Layer 4 of a small transformer language model trained on English Wikipedia (8 layers, counted from 0, width 96).
A neuron's activation on a vector x is GELU(weights . x), where the dot is the dot product.

Input weights of the MLP neurons that the questions are about. A number n stands for (n - 500) times 0.00083.
n1: 220 596 492 644 658 419 588 329 444 438 445 561 297 244 643 720 489 552 468 310 424 492 500 394 546 508 461 465 500 500 466 630 339 480 686 431 496 581 639 639 681 296 567 473 484 576 457 535 392 486 403 418 534 423 275 779 601 642 621 328 581 331 570 243 611 334 408 411 308 718 587 548 508 770 621 685 443 536 358 356 433 542 492 607 319 591 402 742 587 406 422 566 549 414 515 651
n7: 598 622 292 688 504 451 376 766 651 457 554 626 437 526 546 629 228 513 407 406 555 528 679 620 339 714 483 629 369 433 490 485 975 394 414 468 278 474 488 442 629 531 576 663 293 455 507 642 508 280 788 708 409 429 448 575 500 480 524 375 485 442 579 572 522 531 550 395 475 485 345 595 588 511 483 444 399 452 685 315 543 594 468 669 293 595 516 521 270 617 500 521 563 460 442 425
n23: 386 543 454 566 280 668 521 681 470 260 621 488 558 683 448 752 610 667 379 391 532 617 337 510 399 306 444 550 467 544 557 509 474 370 321 512 422 602 432 415 587 546 589 695 552 367 395 616 398 592 558 577 579 289 417 456 463 546 312 695 482 258 451 578 496 373 552 314 734 357 375 522 418 393 507 336 317 493 355 410 472 681 407 549 650 524 628 542 657 633 644 459 697 525 539 535
n55: 406 667 421 654 342 491 541 584 649 511 714 368 380 572 438 430 707 620 364 474 537 510 510 609 460 582 509 421 434 491 525 533 682 543 578 589 384 594 516 588 473 581 462 599 401 535 373 713 493 401 622 679 557 467 595 538 321 584 517 552 403 349 440 278 383 543 403 440 400 541 320 470 577 251 399 435 400 379 562 422 600 723 381 540 476 476 570 524 503 570 587 559 445 491 570 500
n61: 500 478 411 348 507 345 682 866 714 346 272 477 617 530 608 725 285 490 496 517 507 401 530 513 490 569 390 353 789 378 516 470 776 515 677 582 475 526 447 597 511 559 526 619 504 593 585 630 321 270 627 591 481 531 407 526 544 325 408 664 526 349 511 595 762 332 298 426 687 537 402 607 613 375 463 493 418 514 493 567 319 390 477 497 574 399 543 577 449 582 374 528 553 479 279 409
n68: 577 391 519 574 512 451 538 493 529 560 514 384 359 614 517 419 393 495 529 679 373 493 456 576 486 436 556 447 688 196 513 646 555 523 599 574 497 343 368 455 538 485 547 543 613 454 372 686 408 449 483 478 545 561 439 703 592 423 441 565 325 455 582 339 320 584 592 393 493 411 628 691 450 694 571 592 462 528 552 643 426 561 341 510 465 468 357 450 437 525 516 352 510 592 515 275
n79: 472 524 555 578 515 571 688 493 638 525 490 409 404 540 491 525 635 589 346 471 305 546 503 511 412 606 351 362 640 503 576 561 515 273 824 464 373 599 424 515 337 513 579 695 313 486 428 430 547 462 486 445 583 393 487 528 419 506 377 428 621 587 559 440 592 469 371 407 295 547 662 473 627 421 577 483 508 486 525 432 539 637 461 613 559 375 552 447 661 406 487 705 388 455 503 533
n98: 640 664 392 623 403 374 547 654 641 388 679 375 435 550 535 604 593 524 469 552 549 380 574 561 451 452 518 587 404 314 564 443 740 503 371 622 313 371 435 497 579 567 547 653 500 596 457 674 564 398 469 564 468 309 491 450 517 447 497 622 324 431 339 504 325 554 606 358 310 463 338 608 520 525 338 416 378 479 470 295 602 598 731 712 573 397 468 531 500 426 359 444 511 577 324 554
n114: 327 427 571 417 592 534 663 421 405 601 378 448 457 454 503 447 527 637 405 548 307 438 656 559 537 369 386 497 488 515 652 636 555 500 662 781 455 515 692 467 462 639 441 430 425 297 426 472 434 317 469 584 468 477 535 491 365 445 565 524 571 584 644 405 703 366 364 445 517 605 588 543 689 454 393 497 505 463 412 442 512 517 312 566 605 589 568 646 596 463 451 390 477 577 562 485
n121: 401 512 459 395 683 658 604 584 512 548 250 409 430 428 503 733 584 564 531 303 494 439 394 557 470 500 338 386 563 428 482 522 422 600 401 682 564 434 629 407 474 455 545 550 488 328 613 568 490 369 569 421 365 494 586 518 416 484 530 596 653 492 449 382 595 307 355 503 355 566 599 547 448 480 563 503 400 530 544 554 440 532 522 587 674 536 541 718 520 431 417 387 485 540 471 315
n166: 385 540 550 507 398 655 580 649 371 446 489 645 421 618 826 370 516 509 437 491 463 540 287 287 546 511 515 442 669 223 465 589 580 454 721 528 448 669 652 346 487 376 568 479 531 544 625 573 232 601 544 616 336 588 515 618 507 464 317 440 432 567 432 294 500 485 601 564 336 568 629 660 642 567 478 456 442 419 587 510 292 494 504 428 439 608 457 567 385 531 410 525 483 529 363 568
n172: 658 517 463 570 442 441 533 643 601 481 650 702 680 493 474 465 639 559 210 607 338 545 468 650 385 485 421 468 430 486 445 514 645 192 481 419 473 661 568 493 647 456 511 653 360 497 377 443 402 419 571 549 506 386 594 462 496 734 474 729 570 468 306 564 510 484 497 490 346 461 448 500 536 520 355 343 191 400 528 460 547 453 397 611 633 444 763 533 483 433 519 691 485 645 453 737
n185: 567 532 568 565 479 516 431 425 444 562 423 364 565 409 464 565 581 560 397 433 563 629 527 475 579 520 549 429 495 519 477 557 557 354 599 673 544 417 575 547 528 489 563 401 412 450 406 403 509 503 552 483 453 472 463 409 382 788 574 539 583 527 485 350 526 522 412 519 784 379 394 436 635 568 399 495 436 441 444 464 598 609 602 521 610 566 671 416 353 519 406 302 457 508 419 492
n223: 397 569 712 390 404 434 472 418 486 582 628 354 531 269 559 466 583 642 517 393 533 380 712 397 400 256 357 422 633 632 537 565 347 375 418 573 500 569 595 381 715 589 500 486 649 694 576 461 589 669 497 509 357 583 566 589 656 379 394 324 440 338 491 567 624 307 351 378 318 613 504 633 486 475 375 605 549 488 471 469 500 467 444 458 424 494 371 359 513 420 574 606 522 526 602 396
n234: 510 601 597 411 537 264 481 419 719 533 459 536 580 134 448 562 543 546 309 462 389 336 688 534 428 482 417 457 658 630 482 638 439 371 680 486 640 596 454 437 379 531 431 587 444 360 509 540 562 363 402 458 387 436 435 428 421 445 607 664 654 370 608 522 674 353 412 490 613 572 689 407 500 487 648 500 450 387 483 510 605 595 641 462 745 539 663 503 533 379 733 700 474 457 526 604
n241: 562 425 651 467 661 291 510 329 560 532 492 458 554 442 718 379 654 519 422 373 482 531 496 401 427 530 405 480 648 540 478 630 440 489 613 443 374 669 252 472 627 621 452 491 552 430 284 777 337 527 379 646 572 247 606 554 702 680 384 368 410 484 514 376 434 497 455 475 385 754 515 506 589 527 404 416 494 483 289 322 549 393 550 537 521 632 485 750 518 260 580 446 470 577 639 703
n242: 497 345 547 569 391 651 494 474 552 537 480 394 569 423 486 431 549 495 362 420 369 310 578 611 456 417 395 594 503 601 456 532 468 512 489 556 532 349 649 561 508 483 617 490 539 412 456 473 462 530 335 416 443 382 673 485 259 624 505 652 441 452 732 411 722 386 516 399 490 497 560 508 643 489 415 522 476 508 374 497 469 487 503 439 777 464 588 672 509 515 670 573 493 715 540 452
n251: 477 575 617 593 465 700 543 670 602 617 232 607 482 503 363 623 570 518 510 308 451 391 624 479 596 596 271 506 484 464 443 557 465 617 664 413 577 493 490 478 657 481 540 477 463 427 634 455 200 420 329 526 517 466 531 523 230 497 440 431 523 494 497 415 626 485 433 493 612 586 696 537 688 534 464 368 495 473 126 509 449 482 719 391 469 315 573 534 609 397 528 469 528 433 449 534
n265: 404 484 642 368 685 592 702 301 565 579 482 548 586 451 475 503 248 544 548 375 429 591 517 389 500 384 461 381 487 658 526 527 469 655 549 566 494 421 649 519 528 563 730 534 500 427 412 560 571 399 445 436 406 280 494 299 342 562 533 478 447 593 623 666 497 407 605 224 286 401 430 688 524 314 612 571 570 343 507 487 440 577 573 484 632 392 329 534 619 493 615 339 519 516 554 588
n303: 630 474 409 543 477 563 535 579 528 479 745 552 522 596 513 520 638 574 562 386 507 418 422 622 515 524 413 717 467 244 451 541 539 573 472 598 303 467 333 603 510 572 551 636 432 494 482 533 354 401 432 620 609 124 497 563 467 619 543 659 380 470 506 418 471 315 597 374 632 400 309 541 548 353 632 453 533 353 312 257 462 656 588 692 510 466 493 585 568 560 670 415 494 503 449 446
n313: 628 371 524 462 393 381 434 488 419 567 567 335 611 578 536 641 216 583 413 508 357 797 432 651 335 301 437 424 599 497 490 545 559 603 473 653 514 442 390 416 508 551 644 376 574 619 529 503 584 400 557 495 585 458 616 329 506 619 532 471 459 558 428 525 536 479 462 465 465 424 454 470 438 470 564 467 472 377 540 406 525 544 503 472 644 454 518 376 766 547 537 478 500 433 480 453
n315: 661 558 412 495 510 544 439 434 329 557 481 521 410 470 568 367 586 493 602 598 391 592 558 482 437 562 504 406 680 468 463 575 532 317 436 552 565 552 467 565 481 486 635 390 654 433 523 638 431 438 564 530 489 420 590 387 542 489 625 708 451 464 589 378 467 390 561 493 247 498 479 431 477 595 455 569 480 548 517 603 438 502 526 486 486 558 544 514 348 443 458 477 454 483 519 446
n316: 416 439 565 497 518 821 488 583 570 462 582 389 425 460 471 406 368 561 519 603 448 582 623 359 469 548 503 643 413 413 516 536 511 591 546 529 443 457 710 476 668 441 563 549 566 563 566 486 360 584 443 451 395 471 484 639 395 541 469 524 317 503 804 477 636 469 560 423 698 584 441 535 525 503 477 486 472 403 227 618 274 450 533 476 532 512 350 729 464 444 553 307 479 366 470 553
n320: 527 703 619 590 587 449 511 657 370 244 296 600 461 422 497 355 376 529 463 434 544 481 488 481 322 534 406 424 608 554 555 522 610 475 627 390 706 622 488 457 491 468 482 385 549 420 486 527 551 664 625 416 528 463 298 518 345 449 489 527 530 424 563 510 620 522 513 437 559 473 573 442 619 455 571 324 339 648 571 582 408 543 513 512 463 539 733 503 395 515 370 590 615 509 483 435
n321: 478 468 553 708 525 551 514 586 320 461 628 195 507 442 637 434 332 639 658 463 732 461 496 457 556 440 461 615 580 529 513 619 440 656 570 191 370 482 708 539 635 445 625 462 459 574 577 595 496 530 520 545 764 178 415 547 533 536 440 287 478 438 299 325 441 513 606 192 576 482 446 408 452 408 440 558 568 557 486 479 654 464 427 397 535 323 412 421 433 551 727 698 656 353 468 417
n340: 576 337 704 508 557 500 632 723 299 537 393 562 314 449 664 586 623 545 496 594 517 559 431 620 477 245 450 607 564 293 338 535 415 801 496 260 249 390 617 529 597 224 594 555 539 488 590 687 241 335 351 835 643 584 544 593 348 557 512 716 508 370 540 541 609 427 522 500 537 453 540 722 526 472 236 587 403 220 588 367 390 858 580 637 536 377 594 448 533 645 469 440 475 569 345 456
n342: 574 416 386 649 360 593 401 714 355 366 748 525 424 613 574 524 500 635 359 392 561 678 551 692 532 346 489 493 379 317 429 557 569 292 421 525 477 593 508 511 593 383 606 571 333 410 726 599 312 326 388 750 621 321 429 484 516 510 496 686 488 292 285 646 314 344 486 403 659 527 368 394 365 658 489 296 433 439 527 504 788 434 788 558 393 573 623 651 667 371 492 647 526 568 335 526
n346: 367 425 619 290 747 288 425 680 531 429 525 480 546 284 554 623 698 480 370 493 489 496 677 472 510 334 527 449 853 307 450 553 752 532 609 680 493 379 481 500 580 548 423 639 566 602 672 747 463 436 493 510 247 532 339 545 390 368 242 449 515 534 594 435 435 365 416 527 412 591 500 680 508 786 514 617 388 497 673 457 438 483 492 620 525 543 412 640 682 385 568 461 465 657 361 486
n351: 460 543 402 424 440 352 459 531 366 583 699 466 601 414 428 485 336 552 399 457 475 565 584 668 560 650 347 405 457 442 481 382 671 417 590 823 360 759 674 633 531 404 540 516 493 299 537 536 504 443 607 605 528 157 500 251 424 613 540 548 489 461 521 712 555 487 564 212 540 525 277 424 478 425 699 503 485 434 579 483 385 510 530 343 617 348 725 681 504 296 707 527 533 517 486 428
n360: 574 621 544 513 431 317 412 320 730 480 578 666 274 574 616 555 615 612 560 384 627 593 193 412 541 513 506 351 448 494 416 532 496 503 518 266 369 426 487 506 506 441 386 643 569 458 473 681 528 467 554 537 472 466 525 487 732 423 544 479 439 407 353 597 373 465 497 542 294 377 606 466 540 448 423 590 429 459 439 729 550 442 469 520 374 557 527 647 349 588 360 354 551 637 413 610
n377: 476 593 648 438 625 521 522 459 688 479 445 503 300 547 367 402 477 568 682 413 543 675 449 395 535 558 532 415 594 365 469 539 535 740 533 500 449 415 672 315 598 561 539 408 509 500 392 508 491 478 429 469 320 503 472 565 544 466 551 448 365 495 727 371 500 455 510 447 316 529 622 611 638 367 489 635 385 476 500 450 322 606 484 558 601 508 388 419 408 503 500 436 527 565 361 643

Each question shows a token from some text and the vector x that enters the MLP there. A number n stands for (n - 500) times 0.013.

"were ": 496 399 513 436 480 444 558 500 571 622 560 623 447 495 505 599 497 397 519 462 487 505 469 471 605 535 708 442 498 449 679 227 514 531 455 533 611 540 462 481 558 532 472 562 535 516 580 560 435 275 454 524 413 585 600 496 461 467 536 489 411 492 459 478 536 473 490 635 586 512 464 507 608 471 519 523 636 389 509 538 409 503 476 425 581 480 446 491 501 568 542 490 146 530 531 449
Which three neurons fire most, strongest first? n61, n346, n340

"t ": 516 485 469 461 486 515 548 458 553 579 518 605 551 509 504 560 494 429 490 528 486 489 418 545 577 507 587 499 456 491 839 326 428 501 463 527 491 436 510 467 504 493 531 566 530 512 514 446 433 367 492 491 445 621 586 537 537 540 432 516 572 558 520 535 485 472 488 571 442 536 482 537 566 422 440 580 600 475 493 479 466 403 485 519 575 486 452 470 486 447 533 487 67 538 566 529
Which neuron fires most, and how strongly? n114, at about 0.55

"ing": 491 638 488 564 434 504 346 612 456 488 576 652 521 649 564 611 479 244 548 466 543 488 638 501 530 603 693 591 480 518 482 223 456 372 365 482 389 455 502 555 449 519 497 389 383 463 530 407 603 447 610 449 439 714 527 278 546 472 465 595 635 585 425 463 435 715 501 556 574 372 621 340 376 507 500 493 516 568 498 509 622 494 480 536 491 407 533 321 427 544 399 513 467 507 541 508
Which of these neurons fires most? n7

"en": 424 407 608 537 512 520 350 528 397 437 448 516 558 522 444 211 518 470 589 634 386 586 485 396 466 522 782 479 492 613 540 305 524 418 501 489 545 408 340 649 472 492 319 488 491 495 489 447 554 501 447 431 484 510 713 524 575 509 501 580 447 510 504 511 661 841 595 427 535 484 401 382 434 530 381 552 603 437 529 434 540 396 457 596 548 655 417 486 581 568 533 407 435 532 493 492
Which three neurons fire most, strongest first? n316, n315, n185

"M": 418 435 463 502 501 469 425 471 437 522 483 514 616 420 425 513 573 416 699 432 579 503 489 459 467 505 377 639 487 537 761 225 509 502 482 407 580 532 524 541 422 552 416 595 329 399 535 567 479 604 432 374 478 519 420 409 517 504 406 536 518 501 500 513 503 552 539 655 648 466 440 522 539 493 546 388 646 473 587 516 409 411 533 489 540 639 623 588 572 535 601 569 216 471 631 428
Which neuron fires most, and how strongly? n234, at about 0.57

"Z": 497 403 406 383 544 424 464 434 481 679 487 526 641 508 372 602 515 389 549 550 343 576 499 482 492 447 541 623 418 477 405 423 405 477 519 429 843 590 327 554 470 557 431 434 432 485 543 400 623 460 384 454 519 617 424 490 583 506 555 490 557 590 475 420 487 490 549 823 401 506 646 391 547 533 546 458 614 440 419 634 540 416 643 449 481 517 664 559 471 436 479 539 351 443 608 466
Which of these neurons fires most? n234

"i ": 566 388 482 400 420 556 491 446 466 703 556 536 570 493 392 445 554 398 531 584 529 540 431 518 612 457 498 554 518 435 751 387 555 476 547 590 529 501 498 545 608 556 449 518 583 537 436 391 531 409 488 471 443 612 504 587 549 494 540 531 341 513 424 436 460 579 560 523 452 474 483 448 539 450 514 471 531 536 476 473 537 449 513 459 504 463 531 458 503 472 548 612 124 458 609 526
Which neuron fires most, and how strongly? n68, at about 0.33

". ": 527 407 514 515 470 564 415 528 407 619 569 524 441 561 557 504 497 518 462 589 547 512 428 655 564 594 598 495 493 365 585 320 394 505 503 618 504 509 524 629 581 553 533 538 447 504 589 548 478 424 463 606 507 549 651 482 328 492 420 576 460 420 469 557 441 570 511 730 562 450 413 475 440 450 435 493 698 463 439 470 561 444 507 508 529 450 478 489 577 427 463 478 160 485 438 393
Which three neurons fire most, strongest first? n342, n340, n303

"us": 441 445 501 492 573 457 382 478 496 456 540 626 502 534 402 465 504 478 602 719 424 558 437 460 402 608 684 365 533 550 548 490 531 479 529 500 542 419 605 547 589 719 455 528 428 640 511 410 544 611 428 375 536 639 467 285 389 459 475 436 545 707 522 479 575 535 456 801 432 609 599 435 560 357 480 426 685 448 444 534 407 424 400 516 589 546 441 374 402 499 484 410 455 353 605 454
Which three neurons fire most, strongest first? n377, n316, n114

"S": 438 448 421 500 513 512 446 469 482 496 413 609 551 471 433 540 622 423 443 460 342 414 512 471 574 646 573 490 472 490 679 294 478 415 563 475 577 537 441 464 440 632 453 412 381 542 506 392 582 379 442 446 650 607 419 565 468 535 540 507 563 550 553 524 460 500 718 855 533 638 448 366 461 590 564 504 560 491 410 512 427 400 557 535 426 542 645 544 470 506 462 484 347 380 647 331
Which neuron fires most, and how strongly? n251, at about 0.46

"in": 593 487 426 518 550 505 365 364 382 352 565 473 498 469 560 382 560 379 614 582 522 510 451 545 495 541 755 458 536 553 617 169 582 451 478 421 497 378 529 642 519 636 451 390 361 528 534 473 589 572 607 336 413 787 542 470 517 473 559 544 282 538 403 522 460 547 454 538 485 334 418 485 447 495 605 564 534 466 583 540 658 586 595 543 534 428 411 549 457 562 494 573 379 483 483 513
Which three neurons fire most, strongest first? n98, n315, n360

"e ": 496 455 494 510 508 484 557 451 552 665 532 624 534 524 499 536 526 521 495 538 523 432 478 518 585 496 636 508 488 513 795 316 439 443 489 486 504 462 510 470 562 497 520 500 448 513 474 456 489 326 517 534 399 661 590 509 532 482 436 541 489 519 467 477 473 487 516 597 430 503 525 558 568 457 441 525 642 426 499 485 455 405 446 532 534 503 430 565 490 456 505 469 94 536 522 552
Which of these neurons fires most? n114

"ed ": 538 444 501 496 575 441 391 556 498 551 457 549 565 572 573 557 477 409 471 475 504 489 508 528 638 491 623 443 522 421 764 320 500 469 343 519 561 492 472 523 485 472 550 463 454 555 510 437 456 363 393 588 446 598 541 542 451 488 509 605 533 494 506 505 422 523 408 663 503 531 534 492 535 481 514 537 548 447 528 480 463 478 567 552 541 520 463 468 468 446 569 524 99 513 619 612
Which of these neurons fires most? n346

", ": 443 527 445 521 510 516 416 461 469 613 559 603 554 593 499 535 461 547 510 496 507 515 501 575 518 441 616 408 522 415 665 405 526 543 506 490 513 551 543 568 533 367 420 605 430 508 539 434 444 432 396 514 448 631 551 486 566 488 470 515 626 474 444 503 452 473 453 826 532 539 453 499 506 473 413 486 674 434 487 503 529 581 490 475 500 456 500 565 462 539 475 491 94 526 461 501
Which three neurons fire most, strongest first? n340, n342, n166

"s ": 576 527 545 424 560 377 387 392 586 596 667 593 492 541 449 477 592 489 615 526 494 471 557 480 573 570 552 473 447 478 644 231 477 437 450 597 457 535 456 401 510 506 430 500 526 552 436 524 488 347 441 474 452 601 558 489 503 570 508 506 478 515 455 439 455 504 636 629 484 517 574 563 566 535 483 586 632 435 523 440 516 435 454 514 514 444 479 483 509 499 544 516 110 510 538 537
Which of these neurons fires most? n241

"is": 392 555 542 594 460 438 337 416 500 508 714 473 474 537 502 402 512 420 519 695 320 539 447 571 652 587 704 508 305 531 448 293 459 405 461 443 589 410 588 659 431 630 519 468 456 473 538 428 487 506 560 395 512 636 450 700 383 395 506 595 465 424 505 435 542 562 600 689 618 396 548 415 429 481 433 552 487 584 578 476 431 516 422 475 440 607 513 385 362 514 635 601 454 437 615 487
Which two neurons fire most, strongest first? n55, n68

"L": 511 480 426 547 509 603 506 501 394 566 483 532 540 416 408 573 476 474 539 617 489 388 435 506 561 549 522 613 508 486 563 335 463 641 584 437 619 510 500 564 341 391 450 459 394 452 529 539 451 467 540 513 560 531 374 478 552 493 589 506 611 703 510 487 424 487 590 765 521 384 489 369 501 492 623 537 531 483 461 702 485 312 570 428 569 439 442 589 518 508 441 460 228 398 604 585
Which three neurons fire most, strongest first? n251, n316, n121

"y ": 525 474 496 484 517 488 540 402 553 711 631 602 572 508 523 472 505 383 540 528 563 518 448 468 587 482 522 543 456 428 706 325 459 488 443 567 542 469 494 430 530 528 515 573 449 511 472 418 392 390 477 525 443 662 619 523 576 534 486 490 467 450 404 474 529 536 617 606 430 518 517 492 583 464 466 504 552 485 480 484 494 431 465 470 593 455 476 407 562 500 543 576 104 508 499 487
Which three neurons fire most, strongest first? n172, n166, n223

"ing ": 499 431 477 465 537 482 469 563 515 616 492 544 523 550 530 587 500 439 514 492 517 527 488 489 576 512 619 481 536 476 761 407 494 494 427 499 549 474 506 546 501 447 527 527 469 541 547 413 421 330 438 549 445 663 532 533 483 485 452 551 519 504 561 474 505 475 426 601 452 536 527 555 580 478 466 599 622 459 509 468 441 465 495 521 532 520 432 500 498 461 503 472 50 506 524 547
Which of these neurons fires most? n346

"s": 487 507 503 487 589 471 438 552 493 551 399 602 415 531 386 436 509 591 531 554 473 479 492 391 554 632 633 353 491 526 510 171 468 430 502 463 568 535 500 507 445 464 521 470 480 592 541 353 544 528 556 382 626 671 405 478 438 369 478 406 539 540 587 542 368 635 771 775 464 502 364 407 629 503 551 505 583 610 567 479 266 462 542 562 430 494 479 481 484 523 453 581 390 525 460 418
Which of these neurons fires most? n320

"ation": 461 495 446 570 401 525 473 493 502 388 620 659 428 579 541 483 587 416 644 633 670 608 588 502 357 605 678 596 427 475 488 190 501 340 449 539 578 394 420 498 434 494 475 579 400 498 526 343 518 544 637 545 406 521 563 561 604 416 483 573 461 591 333 511 336 608 506 508 455 531 458 292 398 511 552 411 611 510 602 452 499 557 488 602 479 556 472 401 444 679 406 447 429 485 489 513
Which neuron fires most, and how strongly? n7, at about 2.1

"K": 459 281 461 463 549 526 430 566 558 626 505 485 693 454 473 538 584 294 543 387 452 518 474 458 541 460 554 591 486 497 569 469 492 384 473 457 679 498 350 646 487 537 454 469 491 525 666 385 608 458 401 444 596 496 353 465 525 379 598 430 591 629 585 479 464 609 573 613 574 537 454 317 492 561 574 459 678 398 498 579 575 422 553 360 468 460 605 488 511 502 397 550 320 455 621 430
Which three neurons fire most, strongest first? n234, n251, n185

"te": 415 458 300 432 490 476 609 572 441 518 775 527 511 613 449 432 529 410 465 658 534 556 455 544 293 487 614 505 342 507 563 104 477 565 352 434 643 510 531 619 378 623 469 330 567 518 556 396 518 548 472 650 495 426 446 374 541 567 555 538 462 630 463 530 312 651 618 666 571 603 465 434 454 468 458 585 472 561 535 458 509 454 522 400 473 546 483 428 413 536 586 576 469 479 501 492
Which of these neurons fires most? n351

"ud": 664 464 476 499 543 415 414 609 600 476 708 371 532 635 523 547 568 400 505 544 382 487 563 434 460 578 545 412 474 531 647 311 505 464 417 434 703 536 372 377 422 431 537 445 439 623 497 254 624 584 581 449 488 579 543 286 568 465 441 563 503 516 520 494 568 685 506 635 381 396 581 432 431 401 499 583 820 506 568 454 499 430 430 474 542 562 443 471 294 521 466 562 473 424 541 453
Which two neurons fire most, strongest first? n313, n315

"ac": 582 562 459 525 602 540 232 480 478 502 261 449 392 472 437 419 434 448 551 459 398 428 368 505 507 519 491 591 516 566 597 192 387 483 469 467 488 652 568 470 406 576 473 404 542 529 536 366 479 684 451 464 494 884 606 534 424 491 571 474 565 764 399 512 616 682 426 638 418 469 535 527 369 427 428 625 621 555 499 609 502 461 483 459 528 460 523 564 548 535 509 545 392 483 520 511
Which two neurons fire most, strongest first? n121, n320

"es": 519 481 411 532 435 427 192 540 542 579 570 576 512 596 433 431 511 392 531 605 435 514 611 475 497 598 674 485 437 554 648 240 538 449 520 504 502 441 639 539 427 612 454 455 287 504 508 225 507 591 596 362 542 639 445 582 442 496 341 451 597 450 522 585 520 632 554 393 344 568 471 317 361 592 434 450 677 535 459 528 468 535 424 672 504 561 597 466 551 520 551 526 450 481 461 490
Which of these neurons fires most? n7

"g": 548 472 758 409 401 525 486 318 474 567 497 579 644 526 429 444 428 428 493 419 327 441 483 478 421 637 593 621 556 384 415 273 493 455 475 412 487 482 458 671 386 559 478 419 468 500 606 412 573 486 482 304 475 614 521 413 556 392 530 551 433 566 594 523 532 546 514 692 480 534 565 480 628 564 503 488 774 648 541 542 447 395 439 422 614 487 435 386 485 626 370 483 483 533 510 572
Which of these neurons fires most? n242

"A": 450 594 378 471 465 606 470 476 495 523 479 465 532 442 531 654 537 101 543 505 478 444 565 497 519 617 579 467 346 576 578 284 486 458 557 506 399 539 414 562 460 597 469 564 279 606 512 352 595 509 526 427 558 553 340 427 500 531 488 445 541 559 455 465 591 674 500 742 465 633 536 448 404 472 586 388 621 392 446 366 458 352 525 528 494 568 498 572 536 629 478 521 338 546 646 584
Which neuron fires most, and how strongly? n79, at about 0.62

"H": 413 416 384 495 578 549 494 398 398 588 539 538 621 549 546 635 450 324 587 502 410 340 438 483 598 392 587 707 503 576 578 410 408 485 486 435 620 586 550 469 481 463 475 448 451 462 476 480 584 491 437 386 586 555 355 487 449 499 417 422 479 704 470 498 628 511 605 690 472 558 503 495 497 577 448 538 583 601 510 605 365 458 616 445 356 476 532 565 499 485 440 409 236 488 623 560
Which of these neurons fires most? n1

"of ": 482 453 504 520 466 459 422 471 556 706 484 547 508 570 535 499 488 485 573 511 540 545 469 448 504 513 637 467 545 456 779 488 492 520 493 441 547 486 457 578 503 436 566 531 467 482 472 415 468 375 401 507 443 560 525 533 524 503 509 574 455 533 523 434 477 476 452 677 504 485 546 492 548 540 443 555 592 397 426 459 512 518 471 498 532 544 521 589 484 458 480 478 92 497 581 618
Which of these neurons fires most? n241

"pr": 536 362 524 458 623 496 594 493 562 562 532 519 484 483 408 371 588 352 460 566 494 419 630 356 595 689 506 520 546 441 607 332 445 651 456 527 577 456 274 480 502 453 571 361 444 322 568 389 442 471 359 442 465 626 456 273 456 463 472 503 509 548 636 491 561 570 445 811 546 618 400 512 539 409 570 576 724 452 603 501 597 501 440 500 522 534 390 488 534 520 603 527 487 504 541 345
Which neuron fires most, and how strongly? n234, at about 0.47

"the ": 494 509 561 449 473 543 548 520 464 667 495 543 534 505 424 511 436 376 620 459 486 548 469 483 557 508 584 527 390 486 770 559 437 490 436 432 538 576 488 449 499 547 468 543 562 546 491 379 413 402 403 449 507 569 674 482 481 526 505 502 527 582 527 569 466 493 438 633 537 499 458 399 483 466 568 572 561 408 487 427 504 492 542 603 481 483 526 523 499 553 450 461 110 524 477 591
Which of these neurons fires most? n251

"m": 497 370 535 479 382 425 379 536 521 401 557 533 582 612 500 463 503 449 592 440 600 377 510 509 506 539 598 497 511 537 739 227 472 466 499 409 549 569 505 519 465 610 268 583 374 407 554 542 577 657 464 454 476 446 415 457 526 409 340 704 465 476 499 628 371 633 569 634 636 271 413 679 423 478 515 454 516 565 505 486 468 427 479 516 512 479 521 512 545 570 602 560 355 504 579 549
Which of these neurons fires most? n23

"k": 532 302 582 470 496 536 448 543 501 619 519 563 560 641 407 496 401 296 575 479 479 462 470 434 550 607 735 477 516 514 692 600 478 385 392 447 624 377 383 467 665 552 448 527 463 516 484 412 619 563 506 289 511 565 406 492 611 411 664 381 472 537 504 637 307 723 502 535 591 491 448 545 453 518 457 477 601 534 537 584 439 360 519 343 501 427 566 412 458 530 450 487 483 496 542 416
Which neuron fires most, and how strongly? n68, at about 1.1

"l": 513 529 596 505 505 482 637 385 521 573 459 568 624 534 354 425 539 361 563 639 534 359 493 367 594 554 677 412 559 506 485 440 555 553 578 518 581 516 534 531 405 362 250 422 477 373 559 427 544 478 492 386 508 491 460 474 420 537 511 518 676 608 517 483 541 415 700 776 517 363 576 574 472 398 560 496 625 528 555 531 387 313 524 501 484 466 301 440 689 446 443 500 374 444 516 622
Which two neurons fire most, strongest first? n265, n234

"v": 457 516 623 491 429 444 522 471 536 387 488 607 464 572 504 499 512 226 536 436 514 443 562 462 655 604 421 634 576 422 555 378 314 511 468 466 592 566 358 456 539 350 383 561 539 458 533 328 576 558 429 380 499 562 480 379 535 327 648 494 456 695 565 574 497 554 586 545 460 517 547 312 530 469 509 525 678 513 565 697 357 361 398 513 502 447 480 674 533 498 623 619 417 487 574 488
Which neuron fires most, and how strongly? n234, at about 0.24

"n": 548 409 511 524 562 496 414 530 411 471 643 452 599 545 443 355 356 270 462 488 547 619 515 400 528 438 653 455 549 561 566 175 388 467 585 489 643 443 529 534 464 594 371 547 450 511 513 477 578 517 594 405 563 424 495 507 608 551 582 622 644 712 511 694 419 436 504 582 456 429 481 484 374 547 499 494 682 588 598 454 405 486 530 382 550 477 337 491 461 472 476 564 270 469 492 531
Which three neurons fire most, strongest first? n265, n313, n351

"gr": 596 451 340 516 593 562 497 479 572 485 475 520 655 491 578 507 438 476 518 426 550 422 423 525 454 669 476 576 486 431 640 190 519 661 430 472 648 544 390 303 413 529 494 409 473 317 528 471 447 508 480 447 460 473 605 320 419 429 544 518 414 682 567 516 597 591 580 871 606 467 558 399 503 420 487 499 562 545 624 614 303 487 439 490 542 502 365 441 454 555 399 554 468 542 493 601
Which three neurons fire most, strongest first? n320, n121, n377

"\" ": 544 398 536 430 551 598 480 550 465 621 644 534 502 617 478 599 450 542 380 575 479 490 551 552 591 564 685 574 503 469 607 181 533 479 469 639 485 441 402 588 511 484 438 520 435 438 569 505 443 410 447 564 438 574 658 521 540 549 386 466 545 455 480 516 454 471 434 598 451 481 413 521 532 441 425 491 671 467 559 474 495 521 538 535 519 456 412 489 494 485 564 525 144 505 472 344
Which of these neurons fires most? n303

"ed": 685 512 520 578 519 460 368 537 428 446 498 541 452 666 505 466 550 350 546 497 642 635 599 572 417 558 592 435 320 519 644 254 519 445 625 458 569 424 548 459 339 514 564 469 449 443 619 431 572 579 569 505 474 619 576 463 595 460 458 521 550 438 391 568 407 710 603 537 452 443 498 140 447 500 544 388 538 495 545 434 575 314 500 563 587 542 455 489 473 502 420 556 443 405 521 471
Which of these neurons fires most? n342